Layer 3 of a small transformer language model trained on English Wikipedia (10 layers, counted from 0, width 96).
In attention head 2, each number of a token's query is one row of weights dot the token's vector x plus its bias. The head spreads its attention over the tokens so far by the softmax of query dot key.

Query weights of the head. A number n stands for (n - 500) times 0.0013.
q0 (bias -0.439): 505 422 536 451 565 567 629 356 501 351 648 529 617 449 525 512 467 647 367 490 702 498 717 460 640 453 512 674 387 428 341 514 378 697 332 546 490 656 352 367 178 324 389 437 565 542 517 449 583 616 455 630 438 573 566 395 609 508 453 521 479 328 828 540 400 694 741 334 517 543 640 334 550 454 509 511 353 379 465 376 397 501 323 412 318 614 438 334 588 517 473 617 381 624 533 493
q1 (bias -0.584): 600 430 503 696 621 551 602 413 552 364 545 413 652 526 454 496 404 539 486 624 639 386 703 438 486 402 480 459 410 539 602 578 409 688 478 480 531 600 365 460 132 548 325 495 573 488 447 687 491 570 381 520 449 418 325 520 556 415 611 569 426 428 644 568 276 691 757 436 598 589 734 432 401 547 583 561 279 481 498 405 466 654 262 486 232 584 378 313 547 481 446 641 336 698 376 488
q2 (bias -0.059): 581 628 513 511 345 569 650 515 515 679 595 435 416 643 435 405 609 447 534 384 390 324 573 634 356 421 579 441 507 694 409 571 640 537 554 487 534 396 534 338 599 475 559 607 439 476 502 329 444 422 631 429 609 639 251 553 703 551 392 442 449 526 319 328 571 400 528 434 501 479 419 459 403 569 589 450 476 691 528 599 519 434 618 622 543 345 440 585 459 460 464 299 643 589 437 521
q3 (bias 0.823): 439 540 523 468 426 636 510 802 537 768 197 626 531 545 396 585 560 401 523 334 357 618 280 591 376 677 622 447 608 512 421 652 714 616 378 572 586 428 603 475 911 426 453 312 454 529 605 357 494 381 454 633 524 550 653 552 502 725 401 561 385 700 388 494 558 235 117 598 368 378 362 524 548 530 518 484 542 233 435 622 586 472 776 456 723 390 613 685 419 382 373 491 646 449 686 366
q4 (bias -0.626): 523 500 589 393 685 403 542 477 471 265 712 419 656 522 435 591 467 573 593 652 620 392 877 488 482 359 551 539 322 442 377 599 738 549 638 502 547 559 463 561 400 544 379 381 595 535 596 613 475 601 374 657 431 877 395 484 623 647 517 528 325 292 439 584 548 662 689 232 597 544 659 347 595 274 609 399 355 638 600 518 528 383 349 455 405 544 557 490 623 589 439 557 388 707 536 496
q5 (bias 0.014): 482 531 460 430 427 643 481 568 536 633 441 513 420 603 315 485 583 560 510 526 564 602 399 650 508 507 581 463 465 421 495 394 575 403 344 675 328 501 456 527 609 597 603 431 415 598 422 420 468 479 293 484 517 509 428 471 586 584 290 518 445 457 538 463 482 531 407 459 494 291 336 425 493 461 439 529 474 504 458 483 559 470 432 383 454 454 555 401 341 500 468 438 380 448 568 515
q6 (bias -0.209): 396 555 467 460 511 428 408 403 387 471 443 532 515 369 392 359 587 577 555 434 311 385 563 508 331 509 507 565 527 493 486 515 460 449 709 515 253 515 498 517 585 482 513 538 634 404 534 493 714 243 410 559 524 477 583 479 545 440 533 406 540 535 448 314 535 545 558 534 619 555 518 431 691 447 603 505 572 809 416 592 607 584 257 519 428 601 657 488 445 478 605 430 571 451 567 725
q7 (bias -0.766): 442 386 504 460 490 297 560 372 327 245 567 435 506 530 432 586 386 443 524 598 537 597 642 418 531 561 426 495 536 427 391 419 437 546 379 491 434 728 492 469 235 534 462 661 567 488 521 652 467 597 131 663 505 422 432 373 469 484 432 606 289 431 556 599 326 693 578 390 566 400 587 414 446 524 492 527 567 486 473 417 320 513 589 268 445 494 473 478 446 588 409 732 465 559 517 589
q8 (bias -0.339): 314 332 661 484 440 377 421 504 527 386 489 263 378 303 557 617 675 590 540 586 569 579 636 492 329 719 525 419 606 178 401 585 497 766 431 310 462 657 436 491 278 599 731 441 884 431 575 598 320 261 434 459 417 423 440 635 402 521 644 534 549 566 577 563 596 636 456 484 347 441 293 384 427 505 542 529 519 495 526 390 413 417 583 209 598 743 429 580 542 602 465 522 347 650 393 751
q9 (bias -0.602): 755 573 495 547 459 443 518 432 476 427 670 482 417 520 642 827 310 339 452 511 560 690 636 481 509 624 470 439 256 498 395 302 495 634 419 570 505 432 585 569 180 570 636 350 541 552 461 635 324 533 507 675 559 558 537 538 460 798 278 484 668 428 451 431 641 434 769 377 340 565 444 483 590 300 454 221 557 232 645 439 624 303 318 388 416 684 341 338 593 775 358 488 166 685 371 747
q10 (bias -0.464): 636 625 657 548 765 805 678 249 557 211 841 575 587 572 366 485 318 699 489 586 719 548 659 349 681 411 742 389 427 498 637 596 470 423 363 612 470 509 559 631 513 437 362 927 516 530 637 395 653 853 432 415 318 574 594 564 350 617 313 379 204 566 457 425 426 474 785 345 744 459 571 552 453 492 613 599 354 629 361 612 485 608 415 591 630 439 392 460 550 366 522 638 240 356 490 394
q11 (bias 0.148): 419 345 454 503 360 717 528 563 288 490 493 265 480 601 497 296 602 573 515 528 589 198 366 367 490 449 612 485 573 462 512 681 582 354 580 470 519 399 498 761 702 531 514 543 599 523 264 390 411 625 626 492 269 464 360 160 646 603 623 459 518 390 545 504 644 695 584 332 667 575 498 659 430 530 789 674 437 551 305 350 496 615 304 434 544 580 583 417 685 444 554 611 547 563 482 437
q12 (bias 0.398): 203 454 600 723 475 512 427 418 572 426 364 409 525 545 355 463 589 460 344 313 492 541 609 366 394 609 572 371 409 382 468 430 183 295 719 294 609 320 417 540 875 332 466 428 674 537 563 348 590 371 320 528 503 464 390 621 508 554 355 540 339 633 353 478 396 420 272 516 661 684 663 423 269 578 361 522 456 527 432 680 557 376 551 608 604 670 386 545 542 370 693 226 415 334 645 393
q13 (bias 0.724): 600 523 753 410 433 583 328 345 608 316 522 548 456 420 559 592 673 537 411 592 375 449 543 479 643 835 493 46 554 554 433 328 710 439 704 526 545 393 878 494 644 671 726 502 541 414 521 576 635 550 832 374 435 666 668 438 427 637 422 523 603 822 750 425 715 274 364 471 266 477 300 185 418 529 396 639 947 417 502 403 754 509 870 427 779 696 458 611 446 555 267 582 394 605 344 721
q14 (bias 0.789): 757 782 431 528 427 503 352 336 574 910 268 427 449 427 674 295 676 528 403 687 305 514 286 342 523 534 611 727 663 687 548 477 661 589 243 168 292 443 788 358 447 469 487 409 346 444 547 360 483 689 710 247 588 562 743 792 457 519 488 521 656 861 429 520 481 460 347 721 315 250 300 504 636 717 542 525 625 263 596 383 773 417 864 366 562 453 553 415 288 725 518 403 388 425 395 588
q15 (bias -0.241): 728 613 398 679 535 304 288 449 410 764 453 431 577 535 456 282 382 579 384 533 658 519 507 404 534 582 515 671 586 583 454 676 583 629 353 515 620 304 475 399 595 208 136 335 699 464 596 630 242 657 479 682 515 309 642 756 428 387 533 440 518 285 498 489 574 461 569 364 655 720 450 614 481 485 634 531 476 543 371 824 508 599 260 600 334 575 492 544 401 546 452 675 545 425 405 378
q16 (bias 0.372): 486 691 440 357 596 414 449 678 532 530 592 666 532 624 518 612 568 511 598 319 372 465 444 576 279 592 528 649 410 411 533 640 368 566 513 783 467 570 431 567 798 401 501 673 584 523 519 495 647 424 550 451 583 403 408 359 388 637 469 231 533 403 436 387 551 261 401 516 452 113 321 621 324 634 442 482 354 499 556 575 497 534 552 265 523 514 588 619 356 282 612 435 548 411 699 694
q17 (bias -0.998): 459 535 426 581 348 513 791 350 585 350 350 365 494 588 417 641 540 274 185 688 437 467 588 426 497 371 770 468 259 504 581 540 520 481 580 535 506 713 755 469 346 539 447 599 455 642 593 224 640 742 176 608 447 476 493 558 559 799 546 460 372 581 251 801 500 654 615 328 553 404 620 575 465 484 616 274 325 452 659 269 503 614 572 342 637 415 488 288 756 526 726 503 409 221 489 493
q18 (bias -0.604): 452 258 891 345 760 692 472 328 331 256 587 420 451 504 648 417 791 706 517 614 625 896 696 576 413 474 268 744 537 772 233 571 494 750 498 252 371 668 545 712 469 345 359 404 331 488 561 399 416 550 333 559 446 470 229 414 345 628 449 517 560 334 590 577 472 532 557 493 581 251 759 405 535 688 714 404 548 368 685 296 359 550 228 555 552 381 308 527 352 441 466 667 344 599 541 590
q19 (bias -0.473): 730 563 444 679 535 624 321 398 423 661 614 475 627 711 478 485 612 846 361 368 789 184 435 613 378 620 538 736 488 554 681 506 394 763 400 731 686 486 249 482 193 474 503 460 605 562 600 362 468 296 503 703 342 483 525 485 336 310 512 281 541 492 646 398 455 593 618 199 286 587 320 566 516 540 398 633 360 610 391 682 389 624 388 334 512 634 579 320 611 881 470 626 211 588 469 570
q20 (bias -0.100): 532 367 609 540 568 489 539 320 422 453 395 234 653 824 388 515 538 494 536 763 497 410 521 546 673 768 496 635 482 724 22 551 429 701 513 471 490 772 466 522 636 519 398 797 664 297 427 486 411 518 453 319 653 364 397 603 659 502 881 411 605 577 406 476 580 422 259 311 419 809 561 722 628 422 525 654 378 415 387 528 199 403 231 383 664 750 478 453 399 831 395 586 635 714 362 676
q21 (bias -0.143): 657 623 392 562 685 453 132 648 350 605 491 381 544 609 728 324 241 717 485 626 138 539 617 524 667 327 473 656 366 531 608 612 592 368 410 440 398 423 522 665 542 615 548 448 581 623 413 456 536 737 592 705 479 565 39 462 514 492 311 71 673 409 672 694 426 546 439 383 639 584 456 635 708 333 455 519 439 618 230 703 240 743 500 665 239 337 757 319 633 409 640 298 417 433 345 620
q22 (bias 0.101): 379 346 365 614 431 399 620 522 367 207 708 566 568 56 536 521 580 747 580 734 609 377 548 445 471 793 672 516 536 382 530 530 680 652 528 530 625 937 603 476 611 415 511 672 715 493 510 711 551 662 523 506 183 596 499 532 455 461 935 665 514 280 433 448 522 478 469 446 567 730 415 626 409 529 360 403 700 580 722 326 340 499 488 406 632 484 570 661 453 586 831 393 398 572 212 335
q23 (bias -0.097): 336 580 449 631 615 350 641 424 347 299 480 725 409 687 451 796 315 430 323 557 814 419 481 495 416 363 560 381 298 365 516 436 432 634 450 666 494 446 593 653 614 565 553 409 251 556 469 356 483 642 665 654 475 580 705 433 538 549 387 465 503 333 575 647 573 841 549 543 392 423 425 610 635 554 623 590 506 735 498 603 573 624 676 423 535 598 218 430 843 548 635 532 306 390 477 463
q24 (bias -0.027): 546 570 650 80 508 695 669 777 258 502 357 478 424 574 661 342 810 592 442 618 482 727 317 477 499 185 664 750 529 437 635 682 730 674 648 456 496 641 472 540 745 645 498 851 376 523 503 624 431 545 701 745 530 650 755 438 444 514 220 463 691 641 412 310 523 542 629 464 523 326 531 657 455 308 412 267 472 664 527 683 542 140 399 299 327 346 417 384 240 627 435 676 449 377 497 466
q25 (bias -0.323): 307 494 461 326 643 511 526 489 375 258 490 688 455 479 535 439 438 723 445 422 445 390 644 456 295 560 633 579 665 667 636 744 482 400 666 636 337 506 674 579 617 532 541 263 494 545 384 289 750 396 508 488 556 607 695 515 491 459 610 472 607 412 408 327 529 642 369 608 383 708 549 311 436 682 180 720 280 366 164 398 719 761 618 534 748 509 454 964 631 555 562 508 423 208 351 493
q26 (bias 0.148): 714 567 209 663 434 443 524 227 836 307 631 351 563 333 362 671 256 403 463 265 553 335 667 564 481 403 493 483 386 473 623 702 512 509 638 600 251 599 584 472 533 466 608 529 649 679 622 472 631 628 504 393 612 723 445 416 412 643 599 255 408 627 686 772 652 673 564 503 384 379 594 685 328 420 477 554 526 376 330 455 199 435 376 625 509 545 584 822 482 426 83 362 86 404 624 572
q27 (bias -0.006): 369 612 354 348 618 595 491 348 308 555 554 436 560 767 749 471 463 467 724 294 460 321 576 536 393 654 787 662 734 420 403 336 453 562 648 260 416 387 315 471 341 398 711 457 418 885 281 368 476 552 582 585 460 538 653 535 548 527 454 348 448 312 589 635 564 549 343 456 677 315 535 469 244 431 458 427 411 596 674 609 351 518 838 496 735 579 700 515 432 636 381 278 611 576 574 327
q28 (bias -0.144): 721 558 579 653 388 449 525 287 335 480 424 452 554 236 247 608 497 265 657 876 626 329 531 399 327 657 589 434 450 490 462 441 364 484 255 605 564 521 866 503 568 295 440 110 318 154 423 380 505 674 551 581 582 548 531 579 806 840 371 325 458 339 484 577 574 519 494 309 466 580 679 677 413 314 677 561 121 583 596 555 543 424 574 351 443 693 466 467 478 648 345 385 573 705 576 384
q29 (bias -0.198): 343 681 321 654 643 577 429 496 757 548 290 425 528 537 510 471 608 501 481 591 602 620 450 307 489 270 614 710 643 700 468 860 645 540 438 656 489 524 452 536 266 355 523 535 442 292 329 501 394 524 531 309 587 541 409 207 415 567 304 606 538 386 452 315 370 498 365 311 535 498 173 459 458 430 298 769 505 673 194 646 498 558 527 466 637 423 333 556 479 451 534 428 600 304 512 438
q30 (bias 0.122): 608 526 549 523 581 446 598 510 571 266 623 513 624 324 297 501 412 340 681 448 458 594 517 334 399 345 584 450 476 679 325 544 289 743 369 812 489 252 387 422 444 636 372 705 350 391 250 664 520 439 439 316 583 553 685 524 287 900 702 338 690 530 348 379 543 608 621 391 704 409 556 573 118 633 499 703 211 495 599 597 468 652 542 654 244 550 713 462 137 646 680 611 562 436 397 746
q31 (bias 0.025): 621 444 763 465 697 559 557 500 763 604 678 381 495 454 719 487 285 565 666 521 661 348 371 422 260 429 512 522 739 598 495 364 605 641 244 769 523 490 871 574 721 245 487 461 574 436 611 582 216 663 630 385 605 299 497 780 718 469 482 483 470 506 434 373 598 588 382 404 512 457 314 421 548 437 727 686 551 688 532 518 466 470 752 417 650 665 503 489 268 443 345 195 670 438 386 781

Each question shows a short text with each token's key, already scaled and adjusted for position as the last token sees it. A number n stands for (n - 500) times 0.0024.

Then comes the last token's vector x. A number n stands for (n - 500) times 0.0037.

0 " |": 282 701 506 276 683 644 324 522 296 522 525 665 701 390 668 180 179 148 328 820 445 570 497 464 596 449 531 666 422 423 598 652
1 " L": 268 253 432 352 610 641 256 508 472 492 272 681 698 463 600 222 175 208 264 739 403 622 473 473 648 395 529 680 471 436 631 628
2 " 4": 598 161 511 270 624 754 345 369 214 437 419 641 590 389 650 239 42 284 254 774 497 595 472 563 664 434 521 595 389 571 650 605
3 "6": 859 437 639 409 592 714 404 306 227 431 446 645 623 341 615 292 103 256 279 769 419 523 410 511 642 453 521 614 307 620 625 665
4 "–": 776 730 738 522 398 668 392 492 403 479 440 528 603 509 660 222 224 263 217 758 503 537 509 535 594 409 534 632 418 370 664 552
5 "7": 444 868 638 589 480 722 427 344 281 431 415 621 607 424 613 262 118 206 237 844 471 568 376 514 574 429 546 609 408 558 624 633
6 "8": 172 627 536 663 406 709 472 342 302 369 415 582 594 434 633 269 78 191 298 814 464 547 405 541 599 484 548 619 391 560 632 667
7 " |": 118 460 309 704 199 561 387 315 317 363 443 644 737 413 616 169 180 171 296 853 446 557 467 510 563 435 504 633 396 456 590 627
8 " 3": 479 157 461 741 183 507 553 328 310 331 362 617 591 419 643 281 107 242 235 764 477 617 442 512 585 412 493 614 402 525 645 580
x: 405 582 308 543 469 428 682 507 502 446 730 712 730 526 581 529 458 694 582 379 608 580 648 504 427 531 319 173 598 446 430 507 506 565 480 585 459 435 585 488 463 481 341 376 346 357 422 477 550 609 401 614 582 339 428 493 423 477 464 540 652 650 427 544 467 664 490 384 373 469 276 582 340 401 573 499 502 596 477 595 599 386 416 490 395 614 500 480 591 739 641 590 367 557 580 625
Which two tokens does the last token look at most, in order? 4 "–", 5 "7"

0 " 11": 174 613 315 362 780 636 335 438 233 457 480 650 514 363 621 234 100 248 245 880 464 611 439 525 696 455 507 556 412 570 575 567
1 ":": 221 345 620 321 689 699 419 503 255 508 464 545 698 408 582 213 206 152 276 745 452 522 524 435 559 427 493 630 476 477 587 659
2 "00": 562 128 457 317 677 669 255 475 243 424 376 640 636 494 604 188 134 291 229 821 488 542 337 568 682 440 579 636 485 511 601 697
3 " a": 683 367 585 288 470 631 340 354 337 474 441 702 732 454 659 218 223 168 245 737 377 569 535 377 644 488 452 527 392 390 517 622
4 ".": 852 611 761 575 331 694 333 395 252 506 423 539 716 451 520 134 221 172 364 854 543 682 419 483 672 447 614 631 458 502 619 656
5 "m": 445 773 695 569 396 551 305 349 377 538 414 534 682 477 645 318 220 198 231 752 429 627 393 439 597 531 598 625 413 546 579 678
6 ".": 247 742 548 764 260 538 385 329 261 470 413 503 690 446 524 132 228 165 385 835 528 685 449 463 661 455 629 613 459 498 609 669
7 " |": 199 532 354 712 271 535 391 307 334 396 470 645 732 426 653 205 223 115 338 816 453 608 477 419 606 439 483 643 424 389 548 630
8 " ": 500 111 329 664 301 449 409 307 397 358 451 547 656 382 631 161 213 126 243 869 441 555 369 488 588 323 409 565 428 461 583 528
x: 503 553 394 597 535 313 323 457 424 475 621 534 578 347 597 453 289 533 468 454 249 387 419 423 525 412 330 275 660 558 545 425 542 496 503 441 620 561 735 540 339 402 459 529 522 355 331 406 653 542 588 417 756 542 648 581 478 652 590 492 611 383 432 512 431 468 671 393 336 523 497 669 486 348 383 565 308 578 482 680 489 561 525 360 386 385 434 603 627 338 564 501 349 554 479 555
Which token does the last token look at most, and with what share of its attention? 5 "m", with about 20%

0 "7)": 303 661 440 404 717 584 308 518 250 557 457 632 588 491 604 231 245 187 297 716 495 509 512 433 624 464 605 635 450 494 611 723
1 " Be": 284 357 307 310 619 633 210 512 327 449 326 698 788 513 640 278 223 257 274 717 534 577 431 424 590 382 507 632 390 580 568 569
2 "a": 550 327 488 327 539 623 372 455 358 471 436 631 678 515 651 269 295 189 188 717 514 613 485 374 500 446 453 623 382 524 554 624
3 "um": 658 464 598 316 511 624 318 457 432 470 479 507 627 477 628 348 328 145 262 741 465 713 373 390 553 491 622 599 403 524 459 601
4 "ont": 594 512 686 460 457 609 330 390 444 402 462 534 552 487 612 416 377 154 265 662 522 593 440 330 578 491 546 554 406 458 578 633
5 ",": 544 804 500 665 226 806 359 387 296 395 343 587 549 453 635 197 214 271 372 817 471 568 422 386 535 497 520 592 394 399 569 636
6 " T": 198 665 684 692 294 637 426 260 445 383 342 599 720 458 508 297 189 192 306 807 411 559 506 431 585 438 556 588 478 448 506 629
7 "X": 225 305 553 644 347 581 444 295 534 345 304 619 593 491 639 235 212 206 337 709 483 546 386 521 566 393 525 603 446 528 574 623
8 " |": 310 276 267 594 257 461 436 293 374 367 459 644 724 425 690 217 223 124 338 809 437 594 487 434 609 430 478 644 431 376 572 641
x: 565 516 451 506 462 498 361 424 502 143 308 523 544 438 458 564 541 539 529 441 485 491 442 393 456 134 391 237 301 448 347 442 323 410 410 433 439 403 456 568 422 564 504 674 553 509 479 514 465 462 499 461 486 541 627 275 428 586 558 448 556 491 361 563 598 414 633 418 503 570 450 695 365 566 376 409 578 514 582 316 400 455 620 470 392 464 649 335 471 418 437 483 488 479 518 402
Which token does the last token look at most? 1 " Be"

0 " W": 183 564 260 392 728 655 307 520 407 546 313 668 676 432 518 238 197 188 190 811 412 599 475 493 587 425 466 624 449 483 570 538
1 " 6": 221 262 423 263 699 733 342 411 228 448 435 634 510 388 632 255 49 253 276 854 499 607 443 533 683 437 507 557 444 523 586 601
2 "9": 621 214 574 303 639 673 343 338 237 433 471 565 599 408 552 287 108 252 311 825 416 528 462 476 628 509 521 618 362 572 608 620
3 "–": 815 386 714 388 453 676 389 506 394 498 462 542 565 513 660 226 234 248 219 776 513 533 506 516 617 416 534 640 434 361 641 537
4 "6": 803 777 667 527 509 717 387 377 297 480 419 627 565 425 638 264 116 222 248 855 498 577 373 521 584 414 548 599 404 561 590 635
5 "4": 403 871 647 606 474 670 415 386 303 435 412 594 561 432 652 299 114 191 291 833 502 557 417 542 601 437 537 613 433 546 608 680
6 " |": 381 763 485 754 273 616 369 334 327 395 478 653 731 420 655 212 233 122 333 804 443 602 493 426 600 438 480 643 431 392 555 638
7 " 2": 170 311 599 715 222 611 551 279 307 360 351 610 606 362 650 243 96 250 255 778 453 614 413 514 572 397 507 630 396 539 668 577
8 "–2": 473 119 408 688 312 543 400 358 351 340 379 573 558 491 743 202 129 237 264 821 536 596 449 608 609 469 586 586 430 514 614 606
x: 571 800 480 513 427 553 553 442 252 474 753 653 612 601 614 415 568 455 510 421 719 463 610 613 577 453 446 249 489 205 619 297 415 544 501 490 335 581 627 474 440 700 519 600 492 431 466 376 499 561 434 541 611 530 280 405 608 356 612 509 667 418 519 500 531 597 423 371 328 497 495 550 429 412 334 492 607 443 605 531 537 550 491 605 459 437 544 678 381 664 508 541 456 547 652 501
Which two tokens does the last token look at most, in order? 3 "–", 8 "–2"

0 "ent": 386 530 288 454 647 599 382 407 432 471 583 571 518 425 638 263 342 94 303 757 500 632 515 416 677 548 455 633 417 484 486 634
1 "y": 392 341 395 380 670 570 340 495 413 466 532 531 594 500 593 319 293 168 282 691 479 622 477 436 505 532 520 585 319 480 487 633
2 "-": 629 162 650 383 587 639 341 512 414 452 540 577 604 549 600 253 211 134 266 880 467 533 474 521 635 362 487 678 379 355 580 508
3 "y": 731 467 570 323 536 631 290 475 402 550 442 629 712 513 624 322 251 143 162 638 433 549 431 435 524 462 555 614 306 486 512 521
4 "ear": 669 593 632 467 539 735 350 419 553 415 444 510 690 405 699 301 329 170 235 763 455 612 482 406 612 434 553 578 363 437 474 629
5 "-": 418 786 552 684 467 650 356 469 435 415 535 548 609 540 638 246 238 79 263 840 436 515 510 493 621 378 493 675 351 385 565 552
6 "old": 430 628 704 472 465 640 340 337 469 465 421 598 733 521 640 307 372 102 140 703 449 592 477 425 543 511 521 647 465 458 556 521
7 " George": 315 539 634 616 445 663 268 248 397 362 328 722 630 555 691 236 324 173 207 654 437 654 448 402 588 451 547 587 413 470 579 617
8 " Br": 446 265 496 739 330 495 373 232 504 429 265 586 690 566 643 362 292 264 230 650 394 586 506 439 668 417 487 527 423 449 569 597
x: 470 420 610 469 416 335 550 414 562 369 489 502 554 327 567 367 384 402 519 651 539 564 331 632 523 820 345 694 652 609 405 583 434 406 419 584 268 531 555 489 675 447 437 329 509 482 462 593 515 523 626 388 493 509 672 492 574 497 427 531 306 586 598 797 509 425 558 596 400 473 504 618 359 420 633 552 512 586 303 364 404 448 280 497 517 482 467 613 496 498 518 418 672 544 505 522
Which token does the last token look at most, and with what share of its attention? 8 " Br", with about 60%

0 " |": 282 701 506 276 683 644 324 522 296 522 525 665 701 390 668 180 179 148 328 820 445 570 497 464 596 449 531 666 422 423 598 652
1 "\n": 326 321 582 395 696 608 369 485 251 562 375 704 749 401 796 235 242 198 339 674 399 606 524 554 586 415 632 656 272 407 725 784
2 "|": 453 276 640 409 570 689 389 475 305 453 490 667 718 438 721 239 204 119 272 827 482 581 521 423 681 432 493 649 335 313 565 682
3 " January": 726 347 667 392 542 708 338 466 347 357 329 632 533 429 692 158 138 176 211 865 439 577 448 421 595 447 593 556 450 419 577 655
4 " 18": 817 648 665 504 473 813 430 410 282 404 458 651 536 357 663 233 148 191 138 835 539 593 398 530 572 433 499 612 374 566 579 587
5 ",": 507 843 572 665 239 769 343 429 316 363 331 551 530 498 602 175 235 305 327 853 499 549 411 427 529 465 500 551 394 364 580 591
6 " 2020": 293 745 631 624 269 758 491 364 274 371 405 681 632 433 680 189 180 230 261 773 446 548 397 464 574 440 574 590 386 528 567 660
7 " 4": 207 328 568 734 230 619 520 321 297 334 415 599 567 414 635 227 69 234 221 790 527 621 470 511 657 446 517 595 397 529 616 592
8 ":": 403 172 301 534 182 519 490 419 321 348 460 463 770 465 608 233 261 212 285 734 461 540 523 444 560 446 445 606 444 494 596 685
x: 583 558 498 550 484 479 417 353 702 618 629 487 553 421 552 476 179 463 615 441 280 528 539 338 446 288 504 439 459 422 490 561 465 340 388 448 420 594 445 431 562 610 396 401 669 368 466 586 577 345 476 454 677 659 471 361 512 440 379 360 639 506 548 612 439 591 682 408 604 648 594 572 546 524 400 499 469 530 690 852 475 641 646 611 367 561 566 449 481 379 646 578 556 471 510 665
Which token does the last token look at most? 1 "\n"

0 "ow": 348 552 312 486 666 490 277 446 409 460 501 555 718 487 644 265 264 214 245 759 470 636 573 427 627 548 550 602 454 464 525 651
1 "a": 389 345 427 331 554 550 365 485 335 514 498 638 619 484 646 248 260 149 235 696 513 612 454 394 533 482 520 635 364 568 543 591
2 " State": 485 321 373 327 620 621 318 450 340 421 448 667 608 477 722 276 261 185 236 743 404 739 442 433 571 429 571 602 454 432 505 589
3 " |": 665 272 729 515 495 734 301 439 326 428 499 661 699 411 676 191 199 142 324 811 446 587 487 442 601 438 508 639 439 399 581 628
4 " L": 768 732 655 459 439 697 294 376 481 486 246 620 678 462 613 203 154 205 257 737 406 638 476 489 634 405 524 663 467 447 640 612
5 " 5": 470 849 736 544 374 755 432 307 256 334 405 634 588 374 666 239 41 256 256 780 490 622 460 574 686 444 521 582 424 569 635 619
6 "3": 163 558 647 613 393 675 498 278 249 386 422 643 610 386 655 292 96 233 294 731 442 516 413 508 628 467 522 627 358 625 633 666
7 "–": 187 308 453 733 320 513 401 436 400 446 423 537 588 519 675 226 236 247 212 768 504 531 505 535 606 412 536 633 413 379 658 546
8 "7": 500 122 397 632 301 613 512 326 304 369 393 615 610 434 623 270 128 196 233 845 473 570 369 507 594 435 552 612 411 563 626 624
x: 478 586 524 458 392 534 588 408 620 476 479 583 588 438 561 478 659 460 373 431 615 460 541 455 637 398 385 209 596 306 593 626 560 511 576 358 487 563 655 518 311 499 499 320 358 555 435 322 558 429 402 560 590 372 343 546 540 436 516 556 513 626 460 376 593 506 683 407 223 423 329 402 421 252 441 633 473 445 520 513 452 318 440 453 330 750 581 425 632 517 529 400 531 687 644 599
Which token does the last token look at most? 4 " L"

0 "–": 187 592 371 355 635 633 419 549 380 561 441 627 590 515 652 211 206 197 214 774 525 531 458 524 604 384 560 668 439 366 658 575
1 "4)": 256 401 502 385 668 653 315 498 265 563 433 659 563 533 623 228 246 190 295 709 533 545 508 418 587 446 612 588 508 492 597 703
2 " |": 407 187 719 368 557 747 300 461 280 476 512 675 707 376 651 172 176 144 311 829 440 558 475 480 585 437 518 658 424 444 599 625
3 " University": 696 337 504 241 609 698 311 427 262 374 336 736 626 517 632 245 202 186 191 752 440 717 382 447 592 328 575 586 435 475 611 680
4 " Cent": 743 643 754 337 464 836 292 430 447 302 343 676 725 460 604 268 110 235 235 747 459 590 442 451 599 353 633 581 369 534 500 667
5 "er": 459 677 718 540 461 618 357 442 343 454 458 599 658 461 634 269 352 86 257 761 555 651 489 402 525 485 465 616 354 533 522 589
6 " (": 194 680 577 775 321 580 372 347 301 406 418 628 662 461 630 263 201 165 256 835 445 489 456 506 600 430 479 552 379 397 674 560
7 "5": 161 222 527 679 307 619 481 287 270 416 384 628 680 398 641 315 81 240 190 787 471 611 376 536 660 382 559 646 343 586 694 650
8 "4": 578 127 439 695 367 568 551 280 304 354 400 628 650 412 657 333 101 223 265 764 452 561 411 539 672 417 538 641 369 593 663 660
x: 368 516 374 499 459 525 658 401 521 570 761 601 547 571 603 488 613 604 535 407 660 434 575 502 607 567 395 202 600 272 584 604 518 556 627 553 441 562 536 551 321 543 420 299 322 524 381 502 505 534 565 419 586 450 445 568 494 468 473 512 417 609 354 423 552 574 688 525 203 536 316 356 366 287 607 525 581 454 596 598 467 269 479 409 407 744 439 358 529 408 558 618 511 587 558 611
Which token does the last token look at most? 0 "–"

0 "|": 307 649 437 363 668 584 337 535 302 498 500 683 684 444 709 220 200 146 255 825 485 566 522 449 683 424 522 640 331 312 577 653
1 " November": 270 367 473 313 685 664 353 519 318 391 353 653 511 446 654 167 138 187 197 873 461 581 478 452 592 456 566 528 397 429 559 656
2 " 5": 575 171 518 274 648 747 376 392 233 443 462 611 488 386 645 215 72 240 212 822 523 642 440 516 649 431 526 599 402 500 593 576
3 ",": 801 335 669 482 437 901 338 497 269 399 344 592 539 474 576 176 233 298 326 849 505 573 425 422 557 453 488 555 386 378 599 598
4 " 2019": 797 592 684 411 448 831 440 377 280 445 398 690 579 392 653 176 169 185 285 789 441 532 385 452 633 438 553 604 369 484 577 626
5 "*": 502 885 662 506 431 641 315 358 360 360 446 576 623 466 630 195 215 218 234 837 478 615 381 547 606 392 551 578 390 444 638 524
6 " 6": 186 688 673 686 288 701 481 293 280 349 426 619 550 354 627 237 44 217 237 828 492 623 440 522 662 434 504 576 410 526 601 599
7 ":": 179 416 409 667 196 606 501 406 280 370 470 483 764 444 574 233 257 215 264 720 443 551 519 441 576 432 416 621 460 478 592 660
8 "30": 430 79 492 682 263 578 451 265 336 334 338 619 584 500 630 205 126 263 196 855 467 560 358 525 732 492 563 633 445 461 618 675
x: 489 497 538 505 624 391 461 370 564 460 523 759 562 568 509 583 480 447 428 486 520 378 506 493 593 557 462 252 657 224 525 536 430 528 738 541 394 517 381 385 261 515 437 434 406 425 271 498 585 405 535 446 465 558 294 519 499 328 431 500 557 666 344 541 515 433 620 361 152 521 346 311 477 459 637 520 625 644 410 358 399 373 380 448 367 549 536 602 502 517 465 552 508 676 607 603
Which two tokens does the last token look at most, in order? 1 " November", 5 "*"